Layer 4 of a small transformer language model trained on English Wikipedia (12 layers, counted from 0, width 96).
Take only the direct path to the model's output, skipping the later layers: a vector added to the residual stream pushes a token's score in proportion to its dot product with that token's output vector.

Output vectors of the tokens that the questions are about. A number n stands for n times 0.033.
" back": -4 5 -7 7 0 19 5 -14 -1 5 1 -7 -2 -10 0 12 1 22 -2 -12 -3 9 3 -13 7 -5 -5 1 -10 -3 -13 -14 -3 -6 -11 5 0 -10 5 -15 0 8 -1 5 5 2 13 13 -5 -12 -3 -8 -1 14 -2 -5 -5 -1 6 -7 7 -5 -2 -6 -2 -7 5 6 -15 -7 -2 -9 21 13 10 -13 -11 6 17 21 10 10 -19 0 -10 3 -10 7 4 -7 10 -4 5 6 12 6
"k": 34 83 33 58 -34 54 60 -65 16 -10 -93 -55 -48 20 28 58 21 15 27 -5 -28 15 3 -17 0 -9 13 0 -13 -28 27 -71 44 -61 -46 -12 25 -75 15 -13 -32 44 -10 -34 24 14 25 -23 10 34 -14 -90 72 1 48 -22 38 -47 23 6 -11 -76 -41 20 -9 -17 35 9 -47 -2 -50 -57 40 36 32 0 -23 -22 -12 31 41 40 -15 38 -64 6 -20 -29 -20 -38 53 12 14 28 77 10
"œ": 4 17 0 13 -7 12 22 -21 -7 -2 -15 -8 -3 -3 8 8 4 19 8 4 3 16 0 0 -5 13 -1 -3 -11 -5 16 -17 18 -10 -21 -15 18 -20 -6 3 -16 10 -3 5 5 -4 19 -2 -5 20 -2 -21 20 -4 10 -19 -1 -14 11 -12 -4 -16 -15 24 0 -7 8 5 -24 -8 -19 -15 2 5 8 -19 -14 -16 -4 7 5 0 -7 -2 6 -2 -13 1 8 7 23 12 9 10 36 -10
" own": 6 9 2 6 8 3 17 -5 6 -24 -19 -20 -6 -10 -2 7 4 -2 8 -9 3 15 1 -13 12 -4 0 -5 7 17 9 -3 12 -5 -16 -2 6 -11 -7 2 -5 -4 -2 -17 -7 3 7 1 25 -8 -15 -6 14 4 6 -7 5 -2 -2 3 3 8 -2 4 -1 -3 0 -1 -16 1 2 -6 12 -11 0 -1 0 -1 -5 8 5 11 10 -4 -10 2 -26 -4 3 -14 21 -3 12 0 8 7
"ful": 3 -13 12 9 6 15 22 0 -4 -10 7 10 1 -2 0 -4 6 12 -14 -7 12 16 -23 -8 -1 -25 -11 3 7 0 5 -7 38 -22 -2 17 14 -19 4 -1 -7 6 -1 -21 -7 9 -1 5 10 4 -4 -24 -10 5 -1 -4 13 -11 -17 14 -18 -9 -4 17 -4 14 5 16 -15 -3 -7 -12 2 -9 9 -13 -6 -19 -11 5 7 10 -14 3 -25 10 -6 26 -12 -17 41 23 5 14 4 -11
"ß": -20 17 -9 7 -8 4 5 -14 17 -6 2 -17 0 12 14 9 0 14 10 -24 -12 14 11 -10 11 -10 -3 6 14 -10 0 -17 1 -5 3 -5 7 -6 -4 -4 -9 6 -3 5 12 27 26 -5 10 15 9 -4 16 -3 12 -9 11 -11 5 -8 -12 -20 -19 22 -17 -5 5 -2 -13 -2 -19 -31 21 9 12 10 -39 -13 -3 -3 11 9 -6 7 -10 -1 -8 -22 13 1 10 -12 -7 1 26 14
"ang": 3 -1 6 14 -14 5 1 -23 2 6 -6 7 12 7 3 -9 7 11 -1 -4 -8 22 -3 -19 -15 -1 3 4 13 -13 12 -5 23 9 2 14 19 5 -13 -9 0 -11 -1 2 7 11 11 -8 3 10 -3 1 3 -4 -3 -4 -1 -3 -15 0 -3 2 -10 -5 24 -3 12 4 -10 -13 5 6 10 -18 -4 2 -2 -20 -13 18 -15 -9 -5 -5 -17 -6 -13 -2 -5 8 12 -1 -1 9 2 6
"ll": -18 14 11 0 2 -1 5 -3 13 -29 -6 -9 -11 3 10 3 1 3 0 -7 -18 4 3 14 9 -5 -1 11 17 -4 27 -10 5 9 -24 -3 5 -16 -6 -10 -10 10 0 -10 -18 17 -8 13 -2 -7 5 -7 0 0 -2 -24 6 -23 -2 8 5 11 -3 -12 0 1 8 -7 0 -1 -16 -12 9 0 6 -10 -7 -9 30 5 4 -2 12 15 10 1 -29 -8 4 22 9 12 3 -4 2 14
"ological": 6 22 16 -7 -1 15 15 -7 -9 -11 -6 -2 -9 -4 10 2 8 22 6 16 0 5 -21 -16 15 -13 10 0 -11 -8 16 -30 25 -27 -13 3 27 2 7 4 -25 2 0 5 -7 -2 -17 8 -9 10 12 -20 7 -1 16 -13 22 -3 6 -8 -3 -2 -6 7 -18 -6 12 -15 1 7 -7 6 8 3 -8 14 -17 -14 -24 10 29 14 7 -6 0 -2 -25 16 -12 -15 6 12 -19 -5 13 -3
"ron": 4 10 29 6 -5 -19 8 -10 6 2 -12 4 -6 -2 6 -17 0 -24 5 -9 -27 23 4 -4 -5 -7 11 7 15 -1 5 -11 8 -6 -25 1 21 2 -2 -14 -16 4 -1 -6 -16 26 -23 6 7 26 -19 -9 23 -5 15 4 10 -3 -7 12 15 -8 -1 16 -14 -1 17 -5 2 9 -6 -11 7 -1 7 1 -4 -6 0 3 -2 -5 9 3 2 -15 -6 0 -6 10 -7 -8 -7 21 -21 13
"the": 11 -10 17 -16 0 -10 6 -9 -6 -14 8 -15 5 13 9 10 14 6 14 16 5 22 -12 3 16 -6 1 -5 4 -7 15 -28 -11 -21 -14 -7 2 -19 -7 16 -19 3 -1 2 -9 14 -2 -8 -9 -13 17 8 1 5 -1 -1 7 -9 -15 29 8 -9 -7 12 11 3 -7 -4 -3 -7 -5 -14 -4 12 -3 -15 -17 -7 -3 9 9 5 28 6 -12 -2 13 0 -3 1 6 2 -14 11 13 -8
"ook": -4 16 -4 16 -14 23 8 -7 -6 -4 -3 5 -18 -16 8 10 6 31 14 2 10 13 -3 -2 -5 7 8 1 -6 -15 25 -7 8 -8 -19 -4 11 9 -7 -19 -15 -3 -3 -7 -12 0 -11 -8 6 18 5 0 -7 -17 5 -24 23 -18 -12 6 4 12 -10 2 2 3 10 -7 -25 -1 -12 -26 19 2 13 -20 5 -9 12 5 19 -15 -6 -8 -7 2 5 1 10 -2 8 3 0 15 5 6
"year": 21 5 12 2 4 8 5 -8 10 -20 -22 -13 -12 3 8 6 -10 8 1 4 11 14 -1 15 -1 1 17 -15 -3 6 4 -22 21 -19 6 -22 16 -14 -13 13 -12 16 -2 -17 -17 0 19 0 22 -4 2 -5 12 11 16 -7 -9 8 8 7 2 -8 -10 13 -8 -6 2 12 -11 -15 -7 -25 4 17 10 -26 -8 -12 8 7 11 16 -13 -1 -19 -10 4 3 -10 -13 13 9 4 -3 3 -8
" opera": -3 12 14 7 -6 6 12 -2 1 -9 -20 -11 -7 3 1 11 4 12 6 -16 -2 15 1 -1 13 11 7 -8 6 6 3 -5 -6 -16 -10 -17 1 -12 4 -8 3 -6 -4 -16 -8 -9 1 8 19 12 -3 -10 18 -2 -6 -5 6 16 -1 -9 8 9 -3 -4 -12 -9 -11 3 1 -1 -7 -2 1 -2 6 9 3 -3 -3 7 9 6 6 4 -10 3 -24 -6 0 -7 -2 7 5 5 14 1
" po": 0 -1 -1 3 0 -5 4 0 0 16 4 1 1 0 0 -6 9 17 4 1 9 3 10 -7 0 6 6 6 -5 4 -6 -13 -8 -10 -4 -21 -1 -12 -8 2 -3 5 -3 -7 -1 -10 -7 14 -1 10 -1 -12 -1 4 7 4 2 1 -4 -4 4 5 -2 8 5 -8 -4 -4 -2 0 -1 5 -5 2 1 -9 -17 6 -4 14 3 12 -14 -3 -4 -1 -14 0 4 -2 9 -1 19 -2 16 -5
" bo": -9 2 2 -3 1 8 8 -6 -2 1 -3 -4 1 -2 1 3 5 14 8 -4 1 18 9 -12 0 -2 3 -2 3 -3 -6 -4 -10 -3 -19 -2 2 -13 -6 3 -6 2 -2 5 -6 -9 11 -4 -4 8 -1 -16 2 1 -2 5 -8 -7 8 -8 10 5 1 11 9 -3 -8 12 -2 0 0 2 0 -3 -3 -12 -7 9 2 4 6 7 -9 1 2 1 -20 6 -3 -5 10 2 4 6 14 2
"-": 35 83 33 58 -34 54 59 -65 16 -10 -94 -55 -47 19 28 60 21 15 27 -6 -29 15 4 -16 0 -9 13 0 -13 -29 28 -72 44 -62 -46 -11 25 -76 15 -13 -32 44 -10 -34 25 15 25 -23 10 35 -15 -91 73 1 49 -23 38 -47 23 5 -11 -77 -41 20 -9 -18 35 9 -48 -3 -50 -57 40 36 31 0 -23 -23 -12 31 41 40 -15 39 -65 5 -21 -30 -21 -38 54 12 15 29 79 11
"ul": 2 13 6 2 -12 1 20 9 -4 0 -5 9 -1 9 1 11 4 -2 14 -2 -17 15 8 9 3 -9 3 14 -17 -8 9 -23 -2 22 10 2 7 -2 -1 -22 0 -9 -2 -15 -9 1 5 1 -12 1 1 3 -7 -2 -6 -5 5 -2 -15 -21 2 -3 -12 -7 -3 -4 0 3 12 8 -2 -15 1 17 2 -7 0 -20 14 30 -16 5 -15 -18 -12 3 8 5 5 12 7 -12 15 7 4 -5
" can": -9 14 12 -2 13 8 3 10 -9 -6 -5 -13 2 10 0 -8 9 7 8 -4 3 -1 2 -2 -2 -17 5 -4 -4 0 -8 -13 5 -3 4 -13 -2 -6 -2 1 3 6 -2 -2 8 5 -2 -11 -2 9 -13 -14 9 12 -9 -1 -2 -1 6 -4 14 -4 -2 7 -1 -9 7 -1 -3 6 -2 1 -1 6 -10 -9 -11 7 6 18 16 -5 4 -8 -14 2 -1 -8 -8 -10 16 12 -4 11 2 -5
" con": 1 6 -2 -2 2 -1 -2 6 -2 0 -5 1 -1 -7 0 -3 7 8 5 -8 2 5 -5 -5 -4 -7 2 4 -3 11 -13 -4 -4 -9 -1 -16 -1 -1 -8 5 0 -9 -1 3 -6 -6 0 3 11 4 -9 -1 -1 4 -2 1 -1 6 -4 -11 17 8 1 14 -4 3 -3 12 1 2 0 10 11 8 1 -7 -11 9 -11 7 -1 8 -7 3 -1 2 -9 0 10 -10 -2 0 1 -5 9 3
"’": 2 8 13 -4 17 5 -13 -5 1 1 -13 5 -2 -9 -2 -3 6 6 6 -9 -1 26 -16 -3 3 0 10 -9 -4 -4 15 -8 7 -13 3 2 2 3 -10 -8 -9 1 -1 11 9 -10 -5 12 -2 -9 -9 -1 21 -8 13 -5 8 -17 8 0 -4 -3 -9 8 -9 13 -5 2 -11 0 -4 5 5 0 7 -15 0 -11 2 15 -2 7 4 5 -7 7 -10 -4 -4 -20 13 4 8 9 9 -14

Output weights of attention head 2. The head adds the sum of these rows, row i times number i of z. A number n stands for n times 0.0031.
o0: -7 3 31 -1 43 -10 28 10 1 19 27 -28 49 -25 -17 28 18 -12 29 -25 7 -16 -23 55 56 -3 -10 -5 -13 12 3 16 13 -18 -11 -7 -3 -1 -21 -42 12 34 32 -3 -19 43 -4 -19 20 -2 -9 17 -42 23 -24 -14 19 5 24 2 -27 7 -30 10 -22 -28 2 13 -5 20 -23 -25 15 -7 4 -34 16 -40 -27 -13 20 19 -35 -36 -26 -9 4 -6 11 28 18 -9 -21 18 -1 -17
o1: 16 28 -38 -17 -4 60 39 32 -44 11 -10 -41 -25 -7 33 -5 -1 -5 -26 48 -18 -9 0 -8 -11 -19 13 -26 37 14 36 -36 19 8 -9 19 -29 -14 -35 -65 -21 20 -13 9 19 13 -24 -17 14 16 5 38 19 -47 6 7 10 4 7 -15 8 -8 30 -2 15 -16 -16 -6 -3 -17 16 -6 18 -7 31 -23 -8 -45 -7 14 -19 -17 40 29 1 21 5 -25 10 14 15 16 5 33 -37 -8
o2: -30 4 23 -40 36 -17 -16 23 15 -12 3 -21 28 21 -48 -10 -9 -3 38 3 -47 47 2 -22 16 -18 -1 7 -30 3 -12 -5 -11 20 -2 1 9 -7 -30 -10 36 -21 29 1 21 14 8 41 27 -3 13 -14 -31 -26 3 -49 -39 -16 -13 36 27 -24 -28 -4 31 -6 -16 34 23 -4 -17 -25 49 6 11 15 8 -9 -12 -6 53 -31 37 18 -11 27 -8 -1 -7 8 17 -10 -24 3 -10 9
o3: -13 7 -7 13 6 -41 0 4 -6 35 43 -6 -11 -12 29 -13 1 10 -1 -17 10 -18 10 -16 -20 -14 -6 -1 42 -22 -4 -30 -19 -14 -32 -27 38 21 0 7 5 15 -9 -14 -28 7 18 33 46 -15 18 0 23 13 4 13 -14 -17 28 -45 9 -12 1 52 20 -20 -4 -11 4 11 36 11 9 -2 -54 -42 18 -8 22 -4 26 -12 -36 -20 0 -16 -17 -17 16 17 14 -42 -47 -15 10 46
o4: -40 7 -13 -9 1 18 -6 -33 16 -33 6 -22 -31 25 31 12 -30 25 32 8 -9 6 -5 -30 17 -40 -28 4 -9 -12 19 -37 -7 5 -39 -42 21 9 9 14 33 -4 -13 24 -20 0 31 -50 -1 7 8 0 -20 30 5 -11 12 28 -11 -13 -2 -5 23 -34 8 -26 66 -21 11 45 4 30 8 -35 9 29 -14 23 -21 -26 -1 37 -7 -10 22 -25 24 -13 42 8 -7 -4 34 -39 38 -25
o5: -13 -41 -38 -26 26 5 -17 41 6 -26 12 14 -17 -19 5 -8 7 -25 -12 -22 31 8 10 30 12 -2 -17 42 -18 11 -45 -18 4 -2 -31 5 14 23 4 45 21 -14 -2 42 13 24 32 -46 -16 -15 -5 -20 24 21 -8 -11 44 -17 -30 -1 -19 -33 -27 46 -10 -28 -39 28 16 7 25 17 -11 -12 -25 -20 4 -14 22 11 1 -13 -16 1 25 16 42 25 -13 -21 19 18 1 3 -7 -22
o6: 15 32 -12 18 -4 6 -14 9 17 8 13 5 -14 -7 -18 31 14 8 29 14 -17 -7 -38 -3 -36 -13 -38 -28 5 11 11 -4 9 -20 -10 -30 10 -7 7 49 56 3 -16 28 -3 7 -39 25 78 -8 -21 -8 4 -26 -15 -32 -20 -12 13 -19 7 -13 9 10 3 20 -25 16 31 22 -24 -3 -22 -23 0 15 15 -36 -25 26 13 -12 -24 4 18 -24 41 -18 -14 -19 14 -3 -26 34 37 -32
o7: 36 -22 -5 15 17 -13 -26 4 9 17 -39 -6 25 -51 43 -14 -17 -6 -9 7 -20 -43 39 24 3 -6 8 9 12 8 3 12 36 1 -21 30 3 -6 11 9 -22 -30 -6 12 3 11 -10 -3 8 23 -6 10 -11 -31 -18 -7 25 -3 49 -5 5 22 -38 11 0 -18 -20 13 18 13 16 22 28 -38 1 25 -7 -11 -34 -65 14 36 28 7 -26 -30 43 -9 -19 31 -22 11 4 -28 -32 38
o8: -26 64 -7 -21 -2 29 20 34 24 17 17 -24 -8 22 -33 -44 49 17 -31 -7 -4 11 -20 -52 26 5 15 18 -8 -35 1 18 -74 -46 12 -1 -13 5 -33 -47 22 -26 50 6 39 -34 -17 -15 55 8 -16 27 18 24 5 -1 12 17 22 4 -2 44 4 16 -12 -26 -22 -24 -32 9 -13 -5 1 -27 -11 -5 4 9 -2 -1 -41 19 -4 -8 -43 -35 -48 -23 42 36 21 36 10 50 12 -19
o9: -54 18 -16 4 43 -26 -14 3 50 -15 -29 5 -9 1 22 -18 -20 22 0 -23 19 -14 14 -30 68 6 20 -7 28 5 -8 -30 40 -42 -13 -32 44 27 5 -9 1 -31 -13 -14 -12 -33 -23 -5 -8 -33 -9 -9 61 -6 9 12 20 -7 8 -16 -5 7 4 -2 -19 0 0 4 -5 17 35 -28 29 37 20 -25 -41 16 -13 38 20 -12 -12 -61 -11 18 11 18 -50 -12 11 7 -4 3 8 53
o10: -11 17 -33 22 -11 30 -5 42 -13 -12 11 -3 2 -77 -22 5 -13 30 30 -38 -6 -19 22 10 -12 22 -4 19 19 -17 -10 -24 34 -30 20 7 7 -19 -27 14 -28 -9 -19 1 23 10 50 -2 -12 17 16 -24 -23 31 -8 17 -57 20 -15 -28 -10 -19 20 54 -15 -3 18 -19 -16 -16 14 14 -4 34 48 16 -27 -2 -24 -10 -17 31 -4 8 -31 -21 -47 42 -20 -23 72 19 20 -10 -11 -8
o11: -39 2 -2 -25 -21 -8 17 -15 13 -15 23 -17 -22 -8 17 7 -6 1 -18 12 43 30 -3 -38 -10 -26 -23 -9 37 -46 -3 -13 -43 -44 38 15 9 -3 -7 8 -21 1 19 49 -34 34 5 8 -5 5 -4 -36 -9 5 33 4 -20 9 42 -14 39 -30 27 56 -5 0 -22 54 7 -7 -4 -14 -50 -6 12 -39 12 17 12 20 -5 6 -3 -31 48 19 41 7 9 -14 -18 -23 -3 -23 20 4
o12: -17 9 -8 42 8 -4 26 -3 20 -20 25 26 -25 28 3 19 -20 10 -37 -18 -8 -34 12 1 -11 15 9 35 19 7 -14 -24 3 -21 -20 5 -14 32 46 1 32 -29 0 -17 -9 17 -3 -23 -17 -7 -45 -39 -10 -26 20 22 -5 -25 -24 -4 9 1 1 -7 -6 -8 7 23 0 11 -27 -10 43 -19 -6 -24 -27 41 4 29 38 -6 20 -49 45 -60 10 -4 15 -6 -27 3 33 12 37 -11
o13: -32 -28 37 -7 -10 -10 2 -15 32 -1 -27 -18 -6 -57 4 28 22 33 -14 10 16 -13 3 -31 -9 26 -42 32 -10 -17 -8 34 -36 18 17 21 -50 8 -15 0 -24 -9 -18 -3 -12 1 27 22 -6 -22 18 -33 23 -19 38 11 -6 -27 6 9 -14 11 -11 20 -2 -20 32 0 24 -6 8 32 3 19 35 27 -1 46 -37 -16 19 15 2 -7 -8 25 4 -11 -26 7 49 -39 -2 38 -27 -34
o14: 32 -13 7 13 -5 9 17 -7 53 -7 -2 12 10 31 -26 3 -5 12 -12 -23 -33 31 -16 -22 5 -35 9 -15 38 1 -3 19 13 -18 16 21 10 4 -4 -33 19 -35 -29 24 -25 27 1 -23 -3 7 -10 -6 -39 10 -8 -4 -8 39 -12 94 -16 33 33 -24 27 33 -13 27 -62 -20 -17 40 1 -24 15 -24 2 -38 25 11 0 -2 2 -11 -65 -22 -37 -14 -7 53 8 7 30 10 14 -17
o15: -10 9 -7 -7 24 27 28 15 40 56 12 3 29 -13 -14 -27 3 20 -41 -10 0 -18 26 -58 18 25 6 -18 -27 8 -62 1 -26 -19 -59 -21 -5 -18 -27 -56 2 -42 -10 -49 14 12 45 59 -24 23 0 -14 -12 19 52 24 -5 -44 -38 0 -14 -7 37 29 -3 15 -9 -27 9 -1 -32 -16 35 -31 24 44 -48 10 30 14 18 16 13 20 19 13 25 -22 19 -8 -36 -9 12 18 11 34
o16: 6 45 -26 -28 -42 37 8 -22 -34 31 -5 -57 70 6 8 50 -2 -14 -3 1 -21 -3 56 1 -5 34 17 -15 18 -23 21 29 -21 46 23 -18 -15 -1 6 -30 9 19 4 12 5 19 72 6 -11 -27 -12 -8 -26 2 -19 -19 -37 1 -5 35 -25 -23 -19 -16 4 -2 7 -9 79 -15 36 20 -80 23 -10 2 9 -27 40 -8 25 12 9 -46 -9 -42 -60 -16 -15 34 -12 44 20 0 -8 -28
o17: -13 4 -60 28 -47 0 14 -21 14 4 -13 7 -60 11 -23 8 5 -39 -1 -8 5 -1 -31 4 10 -23 -1 -29 19 6 -16 62 26 -17 -12 6 5 12 41 -28 -7 28 -14 4 -10 -9 43 32 14 5 -8 -8 0 1 44 16 18 -1 -2 -62 -17 -7 14 -34 -24 16 -20 -12 24 -26 9 34 27 -16 19 50 -40 8 52 -7 16 2 17 23 -28 23 20 -41 1 -17 -3 -7 -53 0 34 20
o18: -18 17 19 2 -20 5 -12 14 4 -48 7 -31 17 12 -8 -6 -18 -20 -10 -20 -4 35 6 4 -1 -1 -13 41 13 14 4 3 5 31 -6 -58 -4 35 9 -41 -43 -16 1 1 45 -34 5 18 22 -2 23 31 -22 14 -27 -10 -37 27 12 -8 11 2 26 24 -31 -9 -9 5 -17 12 45 18 9 32 11 19 -5 12 -21 10 -6 18 -18 -30 11 1 3 -3 32 -19 -12 -32 -48 15 -35 14
o19: -18 2 27 -9 19 -10 17 2 15 51 5 16 13 6 -10 -26 13 11 -4 -9 -12 8 35 21 3 18 -18 -29 -1 32 4 -1 11 18 -3 26 -1 -32 -4 -33 -8 -25 19 42 -33 25 -16 9 -34 59 16 -16 24 -4 -44 23 -27 -37 -9 -20 -7 23 19 11 -47 34 -2 -5 -16 -12 -19 10 32 -8 -5 -26 -57 -8 -24 9 16 4 -32 -26 12 -32 28 9 -60 64 18 -1 4 14 -9 -1
o20: -23 -11 -1 -21 8 -36 52 -30 6 -19 -1 12 -45 4 -23 18 -21 31 7 32 17 -33 5 -7 4 -5 5 -27 40 -18 -18 -11 -2 -21 -20 -6 31 -5 -22 16 40 -11 15 7 64 -3 14 34 -42 9 -14 -4 -1 -30 9 24 33 -21 11 2 -21 -39 -27 24 -13 19 41 -7 6 -11 24 31 -21 4 20 31 -6 8 -38 -22 13 15 4 -12 -27 14 16 14 23 -49 -8 -5 -34 -43 26 7
o21: -36 44 9 -32 -9 -9 16 7 -25 38 53 -13 -6 -16 -30 22 1 -14 -13 7 -26 21 27 -10 8 -4 -12 -8 38 -6 13 -12 0 39 24 29 11 13 36 23 -45 32 -30 21 35 -32 26 20 -44 16 -18 -1 -33 -20 -53 -29 10 -26 30 8 -52 -41 -14 -2 -5 17 -8 3 -30 6 -1 22 28 -9 5 6 -3 -32 -6 -33 -22 -22 1 13 -15 5 16 47 18 -15 10 -21 9 2 -3 27
o22: 0 22 11 -14 0 8 2 -46 3 2 -15 -19 25 -26 -12 8 12 -6 -34 -30 -21 -20 17 19 -41 36 -16 0 3 -37 33 -5 0 46 -6 -16 32 38 -29 13 1 -35 -21 0 -47 -45 20 -29 13 -7 34 -26 30 -9 -5 9 -5 18 26 -26 15 27 28 -31 3 27 -1 -27 6 13 40 -4 -13 -38 -32 -9 8 21 9 -28 10 19 6 -5 10 14 -21 14 32 11 25 24 17 4 -22 18
o23: -17 39 -51 -44 1 10 -36 1 20 4 25 35 1 -3 -22 5 -2 29 7 7 23 -47 23 13 -8 -5 4 18 -5 -32 -11 33 7 12 25 19 -25 5 -2 -22 20 -2 -2 -9 19 14 37 -11 1 -35 66 12 -34 -2 -24 14 -63 10 22 4 11 -19 -29 6 21 9 -2 13 -12 6 -6 -33 -34 15 21 -34 -16 4 31 4 29 46 -28 5 -1 15 -20 11 11 -35 1 -18 17 -31 6 -15
o24: -10 9 -18 -9 33 30 -20 0 -6 -48 15 -11 10 8 -20 -17 -38 54 12 11 10 20 -18 -7 27 5 26 -12 -14 30 -18 3 -2 38 -12 20 39 -21 6 -14 39 -25 3 -2 17 -2 3 1 12 23 15 -32 29 -24 42 -33 -19 -11 -11 40 14 -11 -15 25 8 0 -25 -32 -29 8 13 22 -29 0 -2 -7 -4 -5 -28 -7 9 28 4 5 -41 -25 -40 14 -23 16 33 -14 -39 -2 8 21
o25: -45 -13 -29 -12 -27 18 18 -15 29 -27 -2 53 -4 45 -35 19 1 -14 30 0 -60 5 31 -18 32 -36 13 -18 21 -5 10 -21 -25 -38 39 -13 -2 -9 -12 -28 10 -11 -17 8 -3 -7 -4 -42 -2 40 -8 14 -3 -19 -4 -1 -44 16 39 41 -9 3 -3 14 -6 -37 -12 35 -5 1 -15 -33 21 -1 -3 1 29 -16 -10 7 -26 8 27 38 15 14 40 47 10 -20 3 10 38 -45 -26 41
o26: 53 18 -6 4 -7 55 -44 -35 -7 5 -17 8 4 -5 -13 -45 -15 5 -5 48 8 -28 28 14 -14 45 -13 12 14 16 -41 -5 28 -31 -46 -44 3 6 23 30 -28 5 1 -30 72 0 6 -23 -23 -1 47 -25 -19 28 19 23 -4 51 19 15 -33 -11 16 -13 -2 29 -14 -11 -35 32 1 -27 -17 -14 0 -23 -24 2 -6 -12 -3 4 5 -8 9 6 -40 -6 12 -6 5 -13 66 -12 -4 -19
o27: 11 -9 42 -10 12 -45 -11 3 35 -24 -17 27 -18 -50 -21 -18 16 -35 66 6 -15 28 31 -20 46 28 20 19 2 19 13 26 -28 -13 -25 28 10 10 -11 -1 -44 -48 19 -52 -17 -25 10 -43 -6 -31 4 29 -6 -17 9 -13 -16 14 -22 25 -11 -7 31 32 16 19 6 8 25 -22 -8 27 -5 8 -8 -5 -2 14 -44 27 -10 -32 15 -16 6 -8 -58 48 23 -50 10 42 14 -5 83 -36
o28: 24 -20 21 -29 37 15 -10 26 -62 8 32 69 5 -18 44 -25 37 23 -23 4 27 4 -6 -6 10 20 -4 31 32 -5 -19 15 -20 17 0 31 0 -9 3 -37 17 1 11 18 -29 -3 -19 -3 -19 11 -43 15 32 25 48 17 3 -24 8 -20 -19 -3 -10 46 -26 4 -30 21 1 -8 13 -28 -5 -26 2 -14 18 1 -18 -13 -13 48 -18 -19 -30 -25 -11 -5 37 34 -33 -1 -63 -32 -10 -8
o29: 26 13 15 9 0 -34 30 -14 -16 -23 3 36 3 13 -22 18 -2 -17 -57 -9 39 35 -11 5 -9 49 1 9 13 32 -1 24 -19 5 -41 -8 57 -3 7 19 -15 6 -53 -10 -11 4 -1 -9 21 33 0 -17 -10 31 25 2 -40 -4 -8 -9 7 -34 2 14 -5 14 23 -12 -39 -3 -18 11 -44 -35 -11 15 22 -21 -5 8 -22 -21 10 -5 -23 -14 9 -20 -2 -11 2 10 3 17 20 64
o30: 10 -35 -17 3 -25 13 13 2 9 14 17 -14 -27 -6 10 2 5 -8 32 -6 -37 -31 -4 -25 3 48 -4 -10 -16 11 6 -34 17 11 8 -4 -3 -1 65 -29 -27 13 17 -4 -37 -11 -2 31 26 -33 -14 27 22 -24 1 0 -46 -12 18 -39 -56 22 7 -8 -23 -36 2 17 60 -2 -8 10 30 -7 53 0 19 -6 5 29 -16 -3 -20 29 -3 15 29 -22 34 0 -10 -13 -20 23 24 15
o31: -22 -7 -23 1 -5 -21 -4 -32 -5 17 -11 -7 9 -4 8 -10 -13 7 -2 1 18 22 -10 35 3 14 27 22 46 36 40 -7 15 -9 2 -82 -35 -13 44 10 -37 -28 12 47 0 14 -23 -1 -40 49 28 6 -55 7 15 -19 19 0 14 -20 1 -7 -9 -25 -20 39 -47 -10 19 29 -16 1 16 21 -2 -16 -20 -5 -15 8 32 17 -19 3 -21 2 -11 18 -23 -1 -3 0 18 -10 29 7

Each question shows a token from some text and the vector z that the head gathered there. A number n stands for n times 0.027.

"ter": -7 22 12 -6 38 7 12 -52 17 28 26 22 1 -13 23 26 15 -28 16 18 -29 -20 12 -2 23 -12 -24 12 30 -3 -34 40
Which of these tokens does it push up most? " bo"

"ctor": 30 -4 29 2 38 -24 7 -9 26 36 31 -15 -13 -16 26 35 0 -35 4 31 -19 -14 28 -25 14 -17 -11 37 35 1 -36 43
Which two tokens does it push up most, strongest first? "ological", " own"

"ine": 5 2 1 14 45 -24 11 -69 20 48 45 4 25 -27 31 15 10 -36 21 11 -39 5 13 -1 18 -10 -9 24 31 21 -11 44
Which two tokens does it push up most, strongest first? "œ", " po"

":": 21 -1 18 6 37 -1 13 -21 37 43 34 -5 -7 -14 12 19 -17 -38 1 15 -25 -26 17 -21 12 -23 -14 24 32 5 -41 36
Which of these tokens does it push up most? "ological"

" tr": -18 21 32 -8 24 -9 19 -63 27 32 19 33 -2 -24 28 8 -19 -46 7 40 -39 -30 -7 -8 23 14 -24 13 55 -22 -26 51
Which of these tokens does it push up most? "the"

" st": -17 35 18 13 24 -24 26 -64 35 24 26 23 0 -36 25 2 -12 -26 29 18 -66 -28 -5 -11 24 4 -22 6 43 -1 -16 55
Which of these tokens does it push up most? "ook"

"ies": 24 -2 21 6 38 -8 10 -16 32 43 34 -10 -7 -17 15 26 -14 -37 0 19 -21 -23 21 -23 13 -21 -12 29 33 5 -40 37
Which of these tokens does it push up most? "ological"

"ed": 13 4 4 9 13 11 27 -45 32 36 48 -13 -16 3 20 11 -1 -16 13 27 -36 -17 7 -19 21 -23 -24 10 31 0 -22 42
Which of these tokens does it push up most? "ful"

"s": 10 9 18 -6 41 -4 36 -59 39 42 24 16 -3 -12 30 13 -7 -42 12 16 -36 -23 4 -19 23 -10 -22 8 32 -4 -36 44
Which two tokens does it push up most, strongest first? " can", "ful"

" V": 8 21 19 -14 35 -18 0 -48 11 34 25 8 -3 -12 25 13 12 -36 9 15 -36 -13 17 -14 13 -7 -21 19 15 -4 -26 35
Which of these tokens does it push up most? "ll"

" C": 2 29 11 -13 15 -4 5 -33 25 29 25 2 6 -15 10 20 -5 -28 11 24 -36 -17 14 -11 15 -22 -32 8 29 2 -34 48
Which of these tokens does it push up most? "ook"

" 8": 3 10 14 -4 13 -7 4 -58 19 10 17 19 -13 2 11 24 5 -31 23 26 -56 -23 22 5 -11 -18 -28 1 21 -19 -16 33
Which of these tokens does it push up most? "ul"

" the": 3 11 5 -8 9 -17 7 -56 19 21 16 18 -10 -6 14 13 -12 -34 26 32 -36 -18 3 -5 -4 1 -35 1 44 -5 -8 29
Which of these tokens does it push up most? "ul"

"P": -5 0 26 2 16 -8 13 -48 28 16 41 -18 -23 4 33 1 9 -19 29 18 -23 0 19 -28 28 -15 -33 4 32 -2 -24 39
Which of these tokens does it push up most? "ang"

" law": 6 10 3 0 23 4 -12 -65 12 41 32 4 7 -24 21 25 -15 -34 8 24 -36 -24 5 -22 25 -19 -28 9 48 9 -27 20
Which of these tokens does it push up most? "ful"

"par": 7 4 13 2 -3 -8 -7 -28 35 47 18 4 9 -9 19 24 -19 -30 21 18 -20 -8 4 -30 16 -10 -29 20 35 7 -40 47
Which of these tokens does it push up most? "ron"

"able": 6 19 21 11 50 -3 25 -76 10 31 43 32 1 2 36 9 14 -32 17 18 -35 -20 3 -23 45 -32 -18 34 29 5 -10 34
Which of these tokens does it push up most? "œ"

"unt": -1 9 26 12 33 3 32 -49 36 41 27 0 -12 -5 33 7 -8 -41 12 17 -22 -32 18 -17 24 -8 -15 6 35 -14 -42 41
Which of these tokens does it push up most? " can"

" war": 10 9 15 15 22 0 4 -47 28 51 46 -6 -17 -2 7 18 -3 -27 26 25 -16 -2 2 -16 25 -22 -25 -1 59 -9 -28 41
Which of these tokens does it push up most? "ological"